Layer 2 of a small transformer language model trained on English Wikipedia (11 layers, counted from 0, width 64).
A neuron's activation on a vector x is GELU(gate . x) times (in . x), where the dot is the dot product.

Input weights of the MLP neurons that the questions are about. A number n stands for (n - 500) times 0.00082.
n5 gate: 98 588 166 667 600 622 614 441 421 626 514 461 435 706 364 510 442 635 429 455 310 477 700 320 440 318 673 332 154 486 481 525 556 642 505 842 245 565 718 317 391 541 454 352 591 279 279 331 825 450 500 464 595 431 199 448 430 466 152 489 465 920 243 539
n19 gate: 674 304 509 608 559 458 350 449 383 489 345 447 195 406 629 492 396 326 478 357 805 346 460 365 446 854 568 550 680 665 430 401 548 577 401 571 452 583 595 478 576 661 634 462 527 458 802 439 498 615 806 563 656 656 557 339 623 432 717 827 335 834 335 543
n23 gate: 758 320 81 371 698 490 484 571 385 636 459 677 106 544 411 368 401 496 357 587 548 452 508 299 515 392 647 525 464 564 476 490 492 519 175 610 612 585 283 157 589 505 441 516 795 279 272 644 410 655 564 541 703 569 598 487 223 76 376 582 355 484 346 349
n27 gate: 532 454 386 266 206 373 464 696 701 432 546 394 430 483 232 405 707 699 457 391 408 343 633 291 228 664 430 453 810 353 551 516 605 363 571 766 572 358 305 525 615 223 753 480 496 318 623 624 517 593 420 572 288 388 534 411 447 486 474 538 695 515 495 83
n84 gate: 165 461 411 411 365 371 441 551 368 396 345 513 300 539 716 356 508 538 253 693 335 546 334 558 287 486 623 444 589 320 609 417 726 125 718 396 458 316 198 290 503 501 491 530 473 571 497 532 359 647 674 412 241 458 528 610 512 707 103 633 426 286 606 299
n90 gate: 711 341 432 316 705 274 535 960 617 892 399 406 521 510 603 489 188 439 605 493 638 578 658 426 556 824 423 293 732 571 567 361 451 427 317 435 435 356 426 500 323 345 526 819 733 354 539 567 468 717 657 500 726 272 607 627 481 322 511 839 181 389 519 172
n112 gate: 686 373 441 335 412 496 824 359 302 217 511 402 491 695 767 581 283 469 283 454 789 278 761 512 511 525 125 625 495 318 537 448 516 603 496 478 684 549 400 639 670 649 384 445 265 876 286 558 603 661 391 553 264 495 976 275 420 424 556 880 401 415 361 505
n116 gate: 527 295 384 704 452 427 416 572 594 751 219 648 624 329 392 452 453 392 620 381 533 657 549 497 629 561 444 715 539 490 412 547 553 373 448 394 546 443 410 490 687 512 401 600 391 439 548 654 371 812 480 685 733 396 473 369 444 405 434 427 382 542 529 365
n117 gate: 470 530 334 521 630 551 589 439 596 508 376 413 465 619 263 541 873 346 604 537 534 420 431 526 378 480 55 447 679 323 845 327 635 236 539 715 496 384 493 579 413 358 552 247 299 359 525 896 516 542 595 495 599 591 296 472 218 597 523 421 553 634 439 331
n122 gate: 399 680 504 510 559 613 810 225 391 213 467 619 475 840 576 349 356 702 684 816 439 485 619 412 820 354 524 673 206 529 624 517 324 386 511 458 769 297 421 331 487 571 551 586 465 489 409 274 316 434 315 726 571 521 400 626 401 694 553 615 322 474 253 602
n166 gate: 686 382 325 692 346 623 434 677 380 421 519 597 592 671 536 775 456 568 202 615 453 637 709 327 302 501 287 502 761 358 543 384 532 413 450 546 435 464 847 594 385 580 615 303 638 315 180 180 467 409 578 406 272 566 363 316 694 597 395 478 355 621 310 213
n176 gate: 388 644 489 841 807 438 217 444 208 579 789 750 346 328 324 425 555 607 466 386 645 284 455 579 404 581 405 619 373 371 341 413 324 374 725 720 271 404 545 277 340 499 464 588 417 650 482 578 669 540 534 290 419 478 437 482 388 476 957 420 527 712 458 587
n189 gate: 281 555 453 629 664 308 717 450 604 513 365 589 476 369 570 451 431 624 391 556 579 690 622 781 493 366 522 487 389 525 604 606 546 589 591 270 798 569 560 376 666 399 456 477 563 463 568 557 660 733 391 796 551 447 418 296 207 628 251 472 514 366 392 562
n5 in: 296 595 255 324 323 350 212 582 358 665 760 610 504 237 426 460 403 476 533 544 410 576 642 810 523 619 507 463 582 622 487 503 613 734 526 834 398 512 608 256 394 455 568 535 373 517 358 627 476 691 531 432 779 476 452 428 498 452 486 636 446 499 617 466
n19 in: 497 340 669 673 646 292 439 565 557 461 374 519 343 658 615 326 382 288 577 448 705 520 402 487 490 516 467 682 445 516 410 350 488 676 525 495 593 668 356 496 534 681 650 567 504 336 659 478 517 671 932 479 750 398 474 397 499 505 562 744 323 703 502 376
n23 in: 666 666 480 544 412 655 504 247 483 340 425 435 532 763 447 629 325 355 590 442 466 780 640 640 545 477 542 590 536 518 600 530 573 358 294 221 411 512 530 521 664 177 467 503 610 578 324 285 389 484 567 775 659 579 362 503 424 642 447 620 749 401 351 252
n27 in: 711 841 429 422 241 526 406 404 391 590 578 680 780 763 379 384 267 709 416 311 367 440 752 640 677 554 638 541 481 515 482 425 361 568 250 629 620 450 509 235 603 464 507 618 387 506 565 385 554 472 580 614 759 584 467 432 400 607 345 346 626 583 371 659
n84 in: 340 405 457 546 509 347 657 406 409 241 298 454 249 449 894 423 444 479 338 750 609 625 494 436 458 543 554 360 684 374 661 411 540 442 415 639 660 604 582 595 736 527 517 566 479 644 385 370 557 587 512 626 579 474 683 790 851 711 163 625 329 591 767 546
n90 in: 330 287 788 811 550 377 274 681 646 407 494 220 491 206 706 581 406 450 396 614 209 371 628 448 281 472 575 495 551 674 438 402 509 355 369 507 475 327 325 381 475 194 242 589 367 812 526 493 461 653 772 355 521 364 704 409 605 500 688 847 354 346 653 404
n112 in: 575 304 415 849 565 329 339 338 406 231 602 439 442 644 550 537 414 476 582 492 308 587 404 576 603 521 353 690 488 483 755 517 508 737 664 498 288 400 156 708 706 163 428 626 259 396 420 697 525 603 552 483 429 206 399 604 576 652 520 935 536 461 461 524
n116 in: 549 418 200 637 540 660 430 503 317 693 593 508 545 411 332 626 564 398 652 764 541 589 433 571 459 606 553 689 496 507 314 652 643 557 596 547 451 317 446 445 583 533 420 335 573 344 336 591 523 330 543 420 815 733 552 359 262 173 534 286 550 841 464 334
n117 in: 375 520 463 448 447 572 537 553 509 656 362 371 444 368 290 658 655 299 529 163 542 258 347 586 450 622 198 545 495 228 667 436 755 251 355 720 564 412 454 637 413 407 343 565 252 505 389 724 529 533 574 563 442 511 181 565 446 459 551 408 421 670 584 303
n122 in: 388 543 616 687 387 451 598 282 519 373 478 584 525 566 678 390 294 554 580 750 390 395 499 416 489 375 607 664 323 388 482 525 410 429 448 506 667 335 362 481 532 464 697 455 261 494 296 264 374 323 570 660 506 383 575 378 534 630 462 525 422 297 221 487
n166 in: 681 438 574 618 555 694 304 435 479 573 535 645 334 458 512 552 392 528 465 408 488 727 672 531 481 612 519 357 795 424 377 347 354 307 707 643 363 718 695 536 431 316 660 754 377 521 469 413 629 517 548 401 302 570 216 409 679 677 555 250 500 875 529 476
n176 in: 676 845 449 559 859 247 406 270 416 458 506 469 483 566 223 413 475 522 564 589 418 381 438 565 377 365 547 640 432 342 538 618 585 423 343 453 371 263 484 573 529 356 292 667 486 843 490 585 528 735 381 546 614 455 629 792 631 512 522 427 614 412 346 537
n189 in: 624 501 627 400 261 379 620 470 507 344 655 613 373 600 528 513 423 374 441 364 696 414 434 704 545 519 557 442 426 575 365 488 164 232 429 599 57 690 541 362 342 464 301 665 593 403 350 544 295 337 284 498 661 306 272 473 618 723 541 640 389 541 641 489

Each question shows a token from some text and the vector x that enters the MLP there. A number n stands for (n - 500) times 0.0042.

"m": 575 603 651 555 469 357 459 643 677 294 818 470 372 430 392 426 392 590 575 448 551 622 419 670 474 310 380 528 490 436 555 587 434 462 404 529 338 470 447 590 417 751 388 764 571 351 436 429 398 605 652 723 592 732 444 458 461 589 429 361 513 542 623 557
Which of these neurons fires most? n189

"di": 412 538 767 476 429 642 455 663 618 481 686 596 297 516 228 529 317 612 485 402 565 585 373 646 594 308 342 622 528 427 343 500 559 467 359 532 320 449 518 569 479 556 422 365 349 358 417 408 401 583 517 610 648 735 436 473 645 443 293 414 561 508 820 503
The most active neuron and its activation: n112, at about 0.079

"\n": 612 542 521 412 327 613 461 556 455 601 583 450 598 354 614 567 521 695 588 391 613 407 648 568 618 316 537 697 240 354 585 612 719 466 686 511 416 488 436 567 463 666 340 607 550 282 415 685 516 634 619 661 564 373 465 619 472 394 365 528 438 450 717 459
The three highest activations, in order: n116, n166, n5

"1": 605 326 702 429 487 387 512 591 581 578 619 544 574 464 380 389 683 839 614 565 550 518 572 428 577 446 511 460 449 266 495 389 661 470 480 518 319 775 266 535 432 675 289 692 306 407 478 486 598 630 504 533 611 550 448 388 528 353 586 524 536 521 640 521
Which two neurons fire most, strongest first? n122, n84

" |": 649 487 647 424 463 607 464 556 471 422 605 392 453 385 468 610 489 637 898 426 542 400 590 642 566 332 494 558 470 502 542 482 529 541 495 644 369 462 343 657 567 569 402 392 440 382 416 518 503 580 633 638 618 628 510 610 534 486 486 662 557 407 546 721
The three highest activations, in order: n112, n166, n84

"/": 700 526 642 576 422 647 282 448 465 635 585 536 456 497 302 319 566 606 604 487 363 809 425 648 539 442 535 544 434 329 614 473 509 523 210 613 413 442 179 617 453 644 375 563 547 431 442 479 264 574 645 525 614 625 445 505 472 504 487 511 524 515 412 669
Which of these neurons fires most? n23

"iya": 451 632 711 546 418 520 335 734 548 517 923 629 419 494 347 601 419 652 543 534 591 607 377 744 613 329 551 376 438 467 388 250 649 532 381 524 408 511 422 562 336 652 519 550 471 552 529 505 526 519 556 713 614 556 424 615 554 597 450 567 554 569 581 597
Which of these neurons fires most? n176

"in": 527 576 704 514 463 418 528 679 643 432 896 568 313 510 238 522 563 618 577 446 529 637 378 581 611 384 474 534 397 435 505 489 441 569 415 609 451 419 423 608 580 737 344 493 405 305 526 423 439 503 598 714 520 736 328 648 558 523 369 547 437 403 653 378
Which of these neurons fires most? n90

"do": 476 641 822 430 293 567 427 684 528 533 818 700 366 598 397 522 363 614 635 400 506 524 510 706 527 393 602 416 526 479 607 378 537 525 342 384 437 513 453 648 447 722 456 450 453 417 513 525 288 627 457 743 565 607 403 560 512 466 528 425 551 574 730 499
Which of these neurons fires most? n112

" O": 433 707 641 547 474 561 558 408 485 599 861 586 479 572 525 532 567 650 580 489 714 659 465 672 642 357 548 429 445 473 537 519 652 639 405 605 328 613 372 623 495 714 205 592 482 557 413 533 428 598 575 727 646 563 618 323 530 449 394 412 504 423 463 440
Which two neurons fire most, strongest first? n189, n90

",": 499 427 502 396 441 610 402 629 509 579 686 494 413 428 372 318 622 674 632 382 572 694 448 629 616 360 449 407 442 357 564 515 627 459 408 602 426 547 561 647 559 606 347 579 591 324 362 455 302 658 611 646 652 612 537 544 651 457 580 734 484 496 366 779
Which of these neurons fires most? n5

" To": 497 661 616 528 585 569 484 546 308 535 733 551 457 611 522 540 492 635 740 387 604 579 467 693 593 279 663 279 388 408 531 451 538 557 491 525 418 556 373 535 620 629 390 467 536 389 474 498 266 496 631 622 368 644 467 484 540 661 449 553 501 714 754 399
Which of these neurons fires most? n90

" Bell": 592 747 638 407 468 453 395 608 526 545 808 509 464 641 481 205 434 681 500 315 561 605 612 449 531 323 331 597 612 459 494 422 515 564 420 586 509 518 494 729 459 635 410 536 481 618 484 404 259 513 704 626 647 475 442 523 521 395 464 497 675 620 509 507
Which of these neurons fires most? n27

" Sa": 351 691 725 547 536 633 460 659 511 549 714 495 394 614 455 550 458 619 648 461 617 720 376 615 537 391 611 363 446 407 558 460 661 594 312 695 314 579 344 549 559 758 391 442 444 524 523 572 404 404 606 494 553 687 517 389 417 472 400 472 714 491 512 497
The most active neuron and its activation: n5, at about 0.12

" Kat": 545 610 717 530 590 550 381 537 531 336 884 528 461 596 579 401 518 603 568 306 433 531 480 471 420 289 648 390 425 438 649 398 425 470 397 597 437 509 535 580 368 602 413 430 443 407 667 481 298 321 747 571 719 579 448 412 371 526 285 481 590 493 793 450
The most active neuron and its activation: n116, at about 0.056

"el": 540 637 663 457 381 418 315 813 598 549 698 465 503 399 232 396 367 570 520 428 466 603 405 413 577 368 360 480 590 468 620 507 559 728 354 563 295 522 541 577 374 623 353 335 543 521 557 357 448 622 596 478 476 722 293 506 624 495 381 536 483 510 347 550
Which of these neurons fires most? n5

";": 561 465 590 365 429 507 341 619 380 605 651 436 478 410 500 509 556 708 685 298 539 522 504 556 576 358 626 546 462 455 585 647 504 587 351 595 449 545 343 604 451 534 200 506 502 393 377 527 458 628 731 687 710 605 522 598 567 341 453 699 622 334 370 645
Which of these neurons fires most? n23

"0": 580 498 596 424 487 407 458 527 551 568 646 593 622 440 343 469 673 744 666 572 612 611 542 610 557 426 372 505 497 256 557 347 611 403 467 531 168 648 319 673 501 664 395 667 503 421 436 281 547 678 481 525 616 574 567 373 492 395 453 530 651 560 540 634
Which two neurons fire most, strongest first? n176, n122

"2": 618 416 620 477 463 369 404 617 618 581 694 525 575 479 371 568 632 871 638 590 563 563 512 617 539 388 575 391 446 222 534 389 654 451 546 520 358 742 292 557 535 511 445 597 336 403 497 393 534 697 449 571 725 602 400 367 540 451 493 608 563 537 682 585
The three highest activations, in order: n27, n122, n189

" ": 655 378 675 480 342 735 326 524 456 548 522 471 439 574 577 366 415 615 581 515 642 622 514 625 613 341 588 479 409 345 617 418 469 321 488 672 412 371 319 648 448 636 333 513 430 290 485 549 554 779 524 535 615 642 450 422 682 387 551 451 466 459 736 419
Which of these neurons fires most? n116

":": 663 392 573 441 446 611 387 548 471 611 753 661 475 470 477 421 456 662 709 379 585 585 539 477 512 396 533 510 495 394 490 464 560 396 253 619 465 469 410 651 452 537 206 318 599 465 350 404 312 701 572 664 604 628 492 547 473 285 495 664 404 572 462 674
The three highest activations, in order: n23, n116, n84

" Museum": 668 643 655 587 241 336 413 573 560 621 637 517 464 564 296 483 643 619 564 275 292 598 444 560 553 428 462 518 438 333 531 532 567 532 432 636 401 450 453 779 426 654 629 573 454 509 338 513 254 565 739 491 523 516 628 483 403 400 322 459 571 482 441 539
Which of these neurons fires most? n27

"re": 497 625 663 483 465 424 530 550 620 581 781 577 336 427 158 511 445 622 666 445 623 567 395 681 567 379 510 556 450 466 566 410 588 623 356 464 431 454 423 590 443 831 430 651 520 361 581 493 301 545 565 630 437 801 477 574 462 562 516 445 535 491 781 566
The most active neuron and its activation: n90, at about 0.11

" Fin": 481 713 653 554 498 557 413 584 566 576 850 441 418 554 368 353 420 577 543 434 430 609 369 386 546 369 629 361 473 452 533 572 548 615 269 630 496 405 628 687 600 732 414 556 421 429 492 529 298 116 589 659 435 703 510 413 543 578 343 484 535 466 569 439
The three highest activations, in order: n90, n112, n19

"ity": 495 673 718 534 428 312 385 683 521 581 714 577 487 490 370 345 693 567 470 437 629 555 438 636 539 344 495 421 439 380 535 466 333 549 478 564 520 510 300 739 445 640 553 505 392 436 366 320 299 751 496 707 456 665 398 632 465 446 488 486 525 444 437 610
The most active neuron and its activation: n176, at about 0.095

" February": 656 542 504 589 496 578 377 447 572 582 708 337 415 427 436 531 475 683 555 346 358 746 427 542 487 393 541 502 369 420 450 392 726 496 380 525 546 488 314 775 647 577 243 480 236 364 407 455 360 638 531 570 581 696 491 568 626 420 536 585 492 629 689 579
Which two neurons fire most, strongest first? n116, n189

"os": 634 699 789 553 405 532 533 660 474 559 642 641 353 554 246 312 500 539 523 351 577 538 603 587 519 484 522 503 400 381 700 479 376 667 387 591 402 600 473 628 496 569 301 346 483 353 533 393 270 522 654 693 540 529 317 602 521 409 404 465 508 424 690 553
Which two neurons fire most, strongest first? n84, n90

"plic": 415 619 674 392 483 559 418 607 389 715 620 504 414 481 286 497 600 759 491 582 442 685 500 460 525 421 510 425 647 453 512 390 380 565 238 302 266 405 524 497 456 816 402 533 370 446 556 480 282 384 697 702 454 533 428 393 607 514 379 388 597 575 590 511
Which of these neurons fires most? n112

"iv": 459 651 719 654 461 463 525 717 581 468 689 542 335 457 346 576 441 533 504 605 526 606 436 508 523 351 237 426 489 465 422 476 415 454 430 615 341 532 392 551 447 729 235 558 333 325 475 403 449 640 668 624 505 681 280 482 464 407 425 455 566 532 378 550
The most active neuron and its activation: n117, at about 0.18

" magazine": 723 507 567 618 332 446 361 570 461 621 556 521 318 640 432 570 738 570 507 373 424 650 551 692 491 446 618 522 453 379 555 358 470 528 338 607 509 608 457 818 550 686 434 809 240 536 373 406 288 577 641 545 651 506 452 507 540 433 393 520 496 530 442 570
Which two neurons fire most, strongest first? n166, n19

"x": 582 578 788 428 410 346 442 518 598 446 801 561 373 515 382 332 532 669 619 489 578 661 519 554 451 322 339 553 420 387 523 447 421 629 450 511 492 662 355 580 552 779 415 630 593 475 477 444 441 618 595 627 589 486 261 555 388 531 451 363 370 624 597 579
Which two neurons fire most, strongest first? n189, n90

"-": 628 493 521 382 335 474 350 599 457 410 393 477 467 684 296 623 665 689 619 435 397 804 383 617 429 346 547 494 362 542 658 484 507 435 368 492 445 511 377 492 600 699 493 192 533 568 317 462 356 672 445 617 605 677 494 449 525 422 297 570 581 474 578 559
The most active neuron and its activation: n23, at about 0.42

" previously": 489 550 707 423 481 529 484 509 608 399 650 705 473 505 481 548 641 510 412 656 404 545 399 555 606 397 628 513 317 487 742 526 383 406 233 422 411 792 417 759 368 577 551 503 335 474 327 362 439 717 664 530 402 566 472 624 538 412 447 633 445 564 776 532
The three highest activations, in order: n116, n84, n27

".": 635 446 448 462 472 582 447 507 491 457 681 596 416 393 297 536 631 750 720 279 559 516 493 595 606 293 572 566 409 400 498 519 542 432 363 437 411 562 353 688 427 628 392 497 576 412 469 572 473 743 681 612 703 469 430 586 615 456 500 605 298 290 635 579
Which of these neurons fires most? n166

" Hel": 623 752 775 508 396 494 434 526 494 521 808 507 522 625 518 501 590 599 470 397 439 582 340 518 578 402 530 461 441 438 627 491 685 598 340 571 439 658 623 637 526 545 315 541 619 539 460 450 312 378 703 661 531 503 628 247 625 328 279 434 581 572 597 515
The most active neuron and its activation: n90, at about 0.058

" Sex": 534 757 754 594 425 472 491 472 399 571 594 444 377 633 494 334 571 583 629 323 467 645 573 492 487 348 664 375 575 411 475 449 506 575 344 574 408 437 440 668 475 702 542 546 506 440 485 299 221 368 598 779 485 551 504 497 476 388 413 438 467 304 414 524
Which of these neurons fires most? n122

"3": 696 366 668 481 514 344 280 626 655 536 588 456 571 411 388 520 558 794 662 474 624 578 388 531 534 357 419 483 388 259 543 454 540 518 427 507 297 773 354 575 481 515 402 640 387 409 470 396 610 678 434 547 648 610 506 310 600 357 489 552 482 518 598 567
Which of these neurons fires most? n122

"ra": 512 535 760 570 511 472 540 756 539 575 867 471 400 523 234 409 486 611 622 438 646 543 465 699 645 361 524 567 498 425 481 338 609 530 309 540 295 582 391 618 390 709 357 389 512 551 530 452 526 469 540 557 638 548 577 446 641 572 381 422 588 430 667 597
Which of these neurons fires most? n122

" his": 662 518 702 456 361 432 484 528 421 566 708 418 366 428 589 545 715 547 531 501 490 648 543 392 704 340 660 536 412 517 574 451 673 472 330 459 517 558 422 666 538 599 609 214 381 248 498 331 499 781 680 606 451 430 491 486 515 473 696 500 430 503 821 679
Which of these neurons fires most? n19

" the": 652 550 596 433 428 360 470 725 439 547 653 473 394 457 595 499 565 501 690 456 500 691 537 543 540 269 400 599 554 435 544 475 576 463 286 496 517 439 446 487 425 551 376 463 475 243 445 451 729 818 729 645 362 534 533 434 554 481 525 518 522 436 572 738
Which of these neurons fires most? n90